Layer 18 of a small transformer language model trained on English Wikipedia (23 layers, counted from 0, width 64).
A neuron adds its activation times its output weights to the MLP's output. To switch it off is to set its activation to zero at one token and run the rest of the model.

Output weights of the MLP neurons that the questions are about. A number n stands for (n - 500) times 0.0033.
n27: 536,703,521,386,590,433,473,539,311,608,671,621,424,606,536,355,340,416,494,479,392,618,581,431,443,596,419,674,483,413,558,276,662,569,330,649,536,669,461,510,544,485,510,593,234,528,477,248,472,519,475,602,566,655,475,391,549,569,333,511,314,504,426,566
n70: 439,574,315,426,441,606,635,525,346,657,497,608,480,552,501,740,486,479,402,401,440,458,480,423,445,706,345,513,577,522,500,391,410,556,366,417,531,401,413,439,672,425,409,605,594,364,541,554,497,475,567,682,372,616,496,607,263,651,389,551,649,472,483,555
n121: 412,340,512,580,438,496,526,445,361,406,482,505,443,418,524,433,548,598,456,523,538,400,587,710,369,526,476,603,456,444,393,563,491,344,398,571,451,693,610,592,435,551,497,471,479,413,595,407,591,549,485,451,509,542,516,562,560,450,500,605,500,498,432,533
n125: 452,536,676,529,396,701,637,586,532,579,487,541,558,536,485,437,479,447,547,440,565,575,500,540,493,418,382,568,593,489,581,564,443,475,175,505,438,413,523,245,529,504,534,529,373,506,500,669,438,498,539,502,583,488,285,430,543,475,534,567,398,533,526,337
n141: 562,381,460,289,462,321,453,489,603,494,606,463,606,422,306,602,280,465,532,591,679,534,622,475,731,420,498,578,560,405,501,439,479,677,442,341,419,569,451,374,532,475,473,631,405,497,729,450,535,543,591,489,489,495,776,409,706,326,495,573,577,476,417,383
n147: 584,757,489,491,481,493,380,638,414,592,556,424,437,450,389,401,512,547,479,552,551,574,502,540,655,606,522,403,405,382,498,535,473,390,314,617,355,476,603,591,501,414,479,566,572,641,541,589,509,659,542,417,573,417,452,350,517,533,480,294,532,524,472,476
n171: 372,456,540,584,484,565,603,526,405,379,642,554,599,314,603,367,546,421,459,490,570,494,461,516,505,541,439,322,706,402,454,425,613,497,463,403,508,509,500,450,365,583,681,593,534,383,371,517,495,353,531,612,477,488,543,591,520,515,525,416,491,676,457,617
n172: 549,493,478,583,664,689,444,503,515,488,518,487,459,491,402,458,485,569,520,631,412,475,586,647,503,577,264,416,421,561,489,509,481,500,550,481,511,353,458,543,584,437,465,518,579,573,418,530,480,289,537,300,425,481,516,440,476,694,570,488,687,607,351,576
n185: 477,628,634,476,427,557,559,514,489,485,514,577,539,513,539,491,353,450,554,548,654,551,492,535,355,501,480,676,555,606,535,447,512,443,452,366,680,507,383,431,577,530,424,488,583,402,518,465,380,514,495,601,453,516,404,360,276,571,360,475,449,512,561,412
n219: 374,426,455,594,676,537,452,416,571,411,644,508,644,405,337,518,495,537,447,458,369,440,400,598,462,604,313,680,543,517,488,299,533,537,488,606,636,410,656,460,609,444,468,430,402,683,643,431,540,486,484,401,548,478,420,458,567,444,587,555,505,603,626,250
n231: 289,471,468,518,573,347,568,679,469,554,674,556,494,650,565,602,263,493,600,489,628,394,545,658,569,395,479,390,709,631,274,594,397,412,290,563,446,621,435,500,289,320,420,605,510,562,618,408,560,459,724,493,505,576,490,353,342,306,553,737,512,563,308,517
n240: 507,518,487,516,347,434,514,605,504,558,460,606,467,504,350,422,565,351,547,576,526,605,498,346,411,449,427,468,472,445,461,411,521,542,578,372,475,250,543,606,564,308,475,548,577,611,418,598,559,602,424,761,483,393,599,513,448,502,623,673,553,404,560,620
n245: 499,538,535,523,517,669,500,524,465,540,527,483,356,530,475,467,430,586,475,474,488,800,472,473,511,445,562,513,523,568,416,549,506,522,398,563,538,454,403,456,438,650,523,528,487,489,560,491,550,551,458,615,525,553,347,532,390,405,519,538,558,483,501,24
n256: 289,272,746,600,383,463,435,473,501,371,546,668,480,557,641,526,580,525,551,517,434,507,409,496,439,487,317,527,761,526,482,370,458,480,492,356,546,562,544,462,646,590,623,414,697,397,470,379,528,528,474,395,482,593,629,444,585,642,599,411,487,414,448,455
n269: 596,492,479,519,428,525,528,484,643,431,559,465,465,508,526,572,583,399,513,352,545,552,489,318,517,333,491,481,518,538,465,351,620,559,515,511,439,618,400,546,554,434,607,461,502,414,315,503,429,635,446,516,614,633,567,384,465,434,673,527,569,578,494,558
n289: 485,473,562,538,488,559,634,438,681,455,539,428,414,606,538,637,461,385,401,439,325,464,606,467,552,299,440,519,456,575,556,604,489,379,485,553,450,490,495,695,560,561,703,495,451,520,513,549,488,567,571,363,555,468,415,565,506,553,507,441,390,503,480,437

Each question names a token from some text and the token that comes next. It shows the activations a of the neurons there, in the order above. A number n stands for (n - 500) times 0.019.

Then comes g, the gradient of the next token's log-probability with respect to the MLP's output, scaled to length 1. A neuron's effect is roughly proportional to its activation times (output weights . g). A number n stands for (n - 500) times 0.00089.

"it", then "o"
a: 583,494,495,500,492,500,620,496,500,492,500,540,500,493,500,500
g: 658,559,431,608,698,363,324,363,799,441,749,414,513,559,541,522,466,483,569,493,304,797,496,443,669,358,314,229,574,560,642,360,635,378,322,681,454,446,323,562,583,516,536,494,335,788,397,361,379,464,522,288,622,488,597,658,267,282,592,493,484,366,679,706
Which neuron, switched off, lowers the next token's probability most? n27

"im", then "als"
a: 500,500,500,500,491,498,499,500,491,500,500,499,498,500,500,500
g: 564,590,542,547,556,679,516,349,304,525,456,364,395,616,655,497,588,492,422,658,456,263,650,316,824,829,545,709,481,645,434,390,485,414,633,510,319,217,410,333,635,622,585,669,421,794,278,386,241,427,582,467,715,401,322,539,273,512,538,412,532,505,472,491
Which neuron, switched off, lowers the next token's probability most? n141

"\n\n", then "="
a: 500,497,491,594,499,500,500,566,495,500,500,500,492,492,499,496
g: 448,430,717,808,535,582,641,402,500,679,417,397,518,384,267,483,667,542,78,382,361,370,730,582,531,611,482,528,527,445,392,523,711,469,384,519,528,442,413,469,699,333,525,513,165,579,652,589,771,417,423,541,409,617,740,299,568,465,502,348,398,555,314,683
Which two neurons, each switched off alone, lower its probability most, in order? n172, n125

"ain", then "land"
a: 500,499,500,603,499,492,558,500,498,500,500,500,500,573,492,492
g: 428,296,780,572,237,535,542,345,392,611,286,565,429,777,494,517,546,586,620,474,623,415,619,464,222,667,390,443,432,603,422,767,317,431,494,677,610,475,517,411,563,626,535,568,659,268,535,350,894,457,572,469,238,414,747,413,387,480,442,568,307,387,516,570
Which neuron, switched off, raises the next token's probability most? n171

" of", then " M"
a: 500,499,499,740,494,499,500,500,501,500,500,500,955,500,494,498
g: 284,622,456,307,397,803,350,542,719,570,444,583,381,646,730,536,655,388,669,542,465,510,567,310,359,439,589,646,461,410,459,660,559,331,346,454,749,475,714,411,592,388,469,527,525,257,658,490,364,593,421,648,340,425,419,586,489,278,162,702,680,311,468,666
Which neuron, switched off, lowers the next token's probability most? n125

"i", then "oc"
a: 632,500,500,493,500,522,500,500,498,500,500,517,500,599,500,497
g: 844,362,450,749,491,575,322,460,419,494,516,552,285,635,731,647,517,206,426,465,674,679,730,575,475,283,525,438,540,473,533,681,420,472,590,357,657,629,483,373,349,590,720,262,546,410,637,750,521,482,413,429,459,365,723,383,414,444,431,576,246,333,302,481
Which neuron, switched off, raises the next token's probability most? n27

"ast", then "al"
a: 498,500,500,499,500,502,497,500,491,492,498,610,500,498,500,499
g: 646,512,546,491,525,326,169,314,304,304,582,590,354,709,418,614,529,432,460,294,339,317,649,628,615,270,446,521,689,577,693,502,571,732,489,569,434,669,261,631,511,697,608,548,541,273,469,406,567,596,691,290,598,552,674,591,464,590,221,552,458,602,261,519
Which neuron, switched off, raises the next token's probability most? n240

"5", then ","
a: 500,500,491,493,500,495,498,500,495,500,500,762,500,500,500,500
g: 627,467,691,506,617,502,312,442,458,566,438,662,413,574,379,253,636,543,376,406,715,628,637,368,188,373,484,484,396,348,407,635,556,502,638,430,510,357,377,626,362,330,416,623,545,568,185,692,716,767,588,618,631,347,737,371,318,573,568,557,636,224,441,659
Which neuron, switched off, lowers the next token's probability most? n240

"ome", then " lead"
a: 500,499,499,650,500,560,492,500,637,500,500,500,974,497,500,492
g: 193,430,606,378,652,445,654,488,667,810,576,270,369,548,580,478,325,505,618,557,625,472,484,452,746,544,575,465,606,572,457,550,608,463,769,155,319,358,443,244,454,661,439,537,413,650,758,553,432,302,449,301,617,530,602,495,522,551,488,213,664,531,484,303
Which two neurons, each switched off alone, lower its probability most, in order? n245, n125

"our", then "ces"
a: 494,493,492,500,491,495,696,495,499,491,510,500,500,494,500,500
g: 675,464,515,395,709,496,571,522,489,295,339,604,390,631,264,495,589,537,683,643,679,655,683,518,317,542,549,294,410,331,292,463,318,430,529,506,340,477,414,528,501,683,713,460,193,528,317,348,727,336,539,650,602,786,245,678,425,570,338,502,517,436,669,656
Which neuron, switched off, lowers the next token's probability most? n171

"id", then "ing"
a: 510,580,610,500,498,500,498,499,499,500,500,497,496,503,500,497
g: 716,545,338,406,496,495,535,625,580,325,684,706,343,691,345,458,529,271,480,601,526,679,643,494,385,783,563,303,578,759,482,476,420,716,483,268,378,469,396,517,444,542,486,422,444,218,727,375,375,450,572,596,388,561,365,286,528,517,498,578,773,715,190,464
Which neuron, switched off, raises the next token's probability most? n121

"oint", then " Europe"
a: 500,491,500,534,500,499,500,500,500,499,500,638,500,500,500,499
g: 572,542,455,799,558,583,572,624,314,172,432,444,407,346,372,418,500,330,429,817,481,755,602,587,636,443,384,438,695,519,385,528,661,557,553,410,487,474,714,508,402,601,483,679,296,413,697,534,462,409,579,514,416,155,402,731,501,431,475,551,295,527,732,216
Which neuron, switched off, lowers the next token's probability most? n240

"ch", then "in"
a: 498,500,615,500,500,500,581,492,499,491,492,500,500,500,491,500
g: 522,442,590,532,474,463,393,181,209,442,517,739,473,671,669,386,735,305,567,353,382,621,460,467,323,491,477,523,514,444,647,648,299,500,506,741,420,669,412,661,590,630,596,509,532,394,363,472,557,636,580,109,593,557,489,640,416,555,288,420,571,753,212,668
Which two neurons, each switched off alone, lower its probability most, in order? n121, n171

" ", then "0"
a: 492,500,499,498,500,499,500,520,498,500,500,500,500,500,654,500
g: 344,231,510,789,331,399,531,314,473,363,631,577,349,604,586,622,474,487,498,293,564,703,480,608,430,261,719,404,487,255,502,405,699,423,570,657,540,461,454,741,341,234,584,596,407,410,509,780,700,532,367,395,529,739,497,400,457,708,497,419,406,494,772,459
Which neuron, switched off, lowers the next token's probability most? n269

" Co", then "op"
a: 498,497,498,644,500,500,494,500,500,500,652,500,499,500,500,500
g: 604,363,530,557,448,394,543,352,435,423,736,587,441,701,525,743,828,451,577,425,681,567,574,385,411,438,457,361,636,593,407,572,280,340,558,208,633,517,548,557,371,452,682,316,623,466,639,480,495,615,721,489,659,337,640,422,402,127,551,309,503,356,252,709
Which neuron, switched off, lowers the next token's probability most? n231

"ing", then "'"
a: 494,500,500,506,500,552,551,500,493,500,500,491,611,491,495,496
g: 300,624,735,288,494,319,402,368,804,659,601,546,945,461,533,398,493,424,597,363,479,396,482,527,319,388,331,342,574,558,480,467,622,407,353,320,602,464,527,636,649,623,440,489,298,642,566,541,382,407,635,430,282,630,481,415,585,382,907,521,596,386,500,580
Which neuron, switched off, lowers the next token's probability most? n171

" develop", then "ed"
a: 500,653,498,492,491,500,500,498,500,500,500,493,591,498,495,491
g: 273,502,647,384,504,377,560,352,572,609,506,500,468,590,441,711,425,395,370,509,660,463,489,528,400,459,328,263,617,616,455,500,628,469,522,265,463,976,465,553,413,498,560,225,501,404,590,416,505,823,514,507,514,467,439,329,769,835,323,572,597,538,233,618
Which neuron, switched off, raises the next token's probability most? n245

" from", then " F"
a: 500,500,496,650,500,500,500,500,640,500,500,500,874,500,500,500
g: 256,626,561,302,430,796,419,456,874,550,480,540,406,547,852,544,540,179,666,460,600,516,432,481,550,604,639,421,623,574,551,432,517,341,409,463,577,577,710,440,633,276,358,356,483,338,588,566,456,607,500,628,333,452,573,516,560,280,256,601,543,185,402,568
Which neuron, switched off, lowers the next token's probability most? n185

"hes", then " in"
a: 500,492,523,500,499,498,673,494,492,500,500,500,583,500,500,497
g: 221,500,406,612,464,404,630,502,322,703,514,521,481,367,632,356,625,657,470,588,287,677,582,339,449,431,396,593,695,539,506,410,526,370,539,202,224,348,476,441,461,600,618,551,370,526,434,799,542,815,279,427,489,675,639,433,761,574,463,550,228,595,720,442
Which neuron, switched off, lowers the next token's probability most? n171

"ap", then "ia"
a: 500,500,500,500,498,491,500,500,500,525,496,491,500,495,516,499
g: 499,605,687,570,569,292,474,622,906,634,533,470,551,555,518,439,665,597,676,341,273,430,511,457,536,196,415,356,574,579,530,461,549,371,358,784,541,360,499,480,625,367,458,611,335,297,858,239,469,452,471,475,496,532,705,693,553,341,595,280,312,472,423,477
Which neuron, switched off, lowers the next token's probability most? n219

" ", then "2"
a: 498,496,495,532,500,499,500,573,500,500,499,500,495,499,555,499
g: 533,180,919,414,725,620,424,508,475,453,604,241,490,442,538,540,331,582,644,583,571,559,566,325,516,435,242,630,585,474,233,558,765,609,608,458,548,469,454,463,342,318,421,522,205,496,507,527,312,485,521,476,755,643,571,428,443,349,595,659,582,500,722,306
Which neuron, switched off, lowers the next token's probability most? n269

" ret", then "ained"
a: 492,500,527,500,500,500,500,650,500,491,500,500,500,500,499,500
g: 539,571,559,549,390,141,557,438,513,284,527,659,524,462,418,528,532,604,547,264,373,630,452,570,402,830,235,573,554,351,658,542,122,505,446,665,416,729,643,416,512,606,358,680,743,341,372,314,648,466,493,503,488,352,330,499,465,630,590,673,674,346,593,607
Which neuron, switched off, lowers the next token's probability most? n121

"b", then "s"
a: 500,500,491,500,500,500,496,500,500,619,500,500,500,500,491,495
g: 280,617,318,307,589,658,361,423,316,238,440,656,649,523,518,354,561,507,525,406,739,507,546,438,425,777,493,780,662,191,270,425,335,511,635,592,482,374,689,464,458,396,549,630,423,555,490,606,566,139,539,543,420,645,625,521,515,541,534,690,515,726,515,281
Which neuron, switched off, lowers the next token's probability most? n219

" In", then "ter"
a: 498,494,500,554,499,498,500,499,491,500,500,500,580,500,496,491
g: 569,428,369,189,454,338,470,467,462,617,588,456,424,556,571,715,717,635,590,406,285,714,439,567,371,622,636,662,740,595,444,355,662,480,510,404,352,342,566,709,262,708,224,409,704,452,211,713,622,467,437,644,399,560,499,451,369,306,657,429,326,519,615,543
Which neuron, switched off, raises the next token's probability most? n125

" in", then " the"
a: 500,494,500,684,498,500,500,507,577,500,500,500,926,500,500,499
g: 639,509,477,581,497,483,505,755,466,511,692,619,592,514,261,439,495,612,300,459,599,536,616,516,339,144,441,569,612,277,333,717,570,860,457,590,635,493,297,567,308,485,478,488,537,453,452,92,651,687,482,274,375,478,490,432,558,344,637,754,468,419,550,534
Which neuron, switched off, lowers the next token's probability most? n245

"andid", then "ate"
a: 593,500,494,500,500,500,601,500,500,615,500,500,498,500,491,500
g: 509,309,252,470,367,547,403,448,545,865,646,370,657,307,638,533,546,384,385,520,219,418,437,653,313,157,390,443,549,652,745,658,653,615,533,472,406,647,480,483,593,486,345,619,674,342,646,708,487,678,557,391,422,353,425,415,664,444,521,618,371,637,650,333
Which neuron, switched off, lowers the next token's probability most? n219

",", then " Christ"
a: 500,492,492,491,500,500,500,498,678,500,500,500,956,500,512,493
g: 640,463,531,583,644,221,459,570,586,660,214,189,417,370,343,692,676,573,423,496,817,548,333,339,679,681,533,548,471,369,506,602,549,578,270,434,743,633,327,319,352,679,390,465,331,536,685,675,462,463,332,594,485,621,388,504,414,583,453,430,740,351,536,502
Which neuron, switched off, lowers the next token's probability most? n245

"ent", then " Pro"
a: 500,491,495,562,491,500,509,492,500,500,500,496,604,500,500,497
g: 438,594,853,398,426,765,348,504,747,570,384,338,444,323,693,490,786,441,596,498,490,697,686,366,350,537,688,371,393,372,474,485,631,366,361,618,417,425,576,426,379,293,288,506,464,327,716,562,464,500,345,681,406,284,318,612,538,453,515,638,619,391,617,723
Which neuron, switched off, lowers the next token's probability most? n125

" R", then "om"
a: 500,500,500,500,500,500,494,500,500,498,498,500,499,496,499,605
g: 732,471,401,610,411,645,525,481,652,477,671,335,443,630,832,463,684,488,501,542,382,510,344,338,655,230,532,632,333,754,220,409,358,309,590,428,574,407,484,482,295,715,580,534,456,537,423,835,257,570,444,622,623,480,514,387,331,483,601,421,231,619,501,573
Which neuron, switched off, lowers the next token's probability most? n289

" |", then " Location"
a: 493,494,499,500,491,497,620,492,500,500,500,500,605,493,500,500
g: 322,501,674,445,689,395,655,434,182,730,514,590,349,524,403,481,577,739,533,386,525,582,749,719,308,468,398,747,611,288,513,615,458,418,306,517,446,411,564,444,476,169,356,592,428,737,253,699,463,695,410,565,539,265,716,524,578,505,543,548,416,472,413,431
Which neuron, switched off, raises the next token's probability most? n171

"mer", then "\n\n"
a: 500,533,528,492,495,500,724,503,499,497,500,500,499,500,497,491
g: 294,521,749,417,626,478,567,564,635,539,254,621,303,282,716,322,583,315,715,541,412,598,537,678,437,585,479,670,593,649,475,567,314,494,373,322,530,228,665,510,341,671,307,615,483,805,265,500,466,652,545,571,211,474,567,360,407,325,537,557,500,457,638,588
Which neuron, switched off, lowers the next token's probability most? n171

" which", then " develop"
a: 500,497,491,551,499,500,500,500,572,500,500,498,786,495,500,555
g: 507,292,536,556,497,454,590,456,349,552,539,497,455,420,492,660,488,526,547,598,830,614,883,475,286,479,400,374,555,520,439,578,308,63,512,375,452,222,613,550,392,527,609,338,476,349,597,636,270,578,396,308,629,561,755,558,716,692,668,368,511,541,550,435
Which neuron, switched off, raises the next token's probability most? n245

" |", then " N"
a: 500,500,500,492,500,500,500,500,500,500,500,492,764,500,500,499
g: 285,648,542,484,543,561,399,615,566,502,392,620,544,514,667,502,534,506,610,394,530,667,479,289,555,369,503,622,438,430,486,417,595,406,486,578,713,621,816,65,462,467,513,586,463,237,647,559,446,597,483,462,264,250,821,694,609,262,311,515,485,251,447,676
Which neuron, switched off, raises the next token's probability most? n245

"ment", then " b"
a: 500,497,498,497,500,500,499,491,499,500,500,579,491,500,500,499
g: 688,255,663,459,330,855,632,650,723,567,575,280,447,502,569,486,475,559,517,608,409,508,486,560,439,467,687,213,465,619,425,531,617,544,486,471,504,463,523,446,188,285,284,510,598,601,547,471,698,529,439,179,420,516,198,505,640,548,843,326,541,518,483,431
Which neuron, switched off, raises the next token's probability most? n240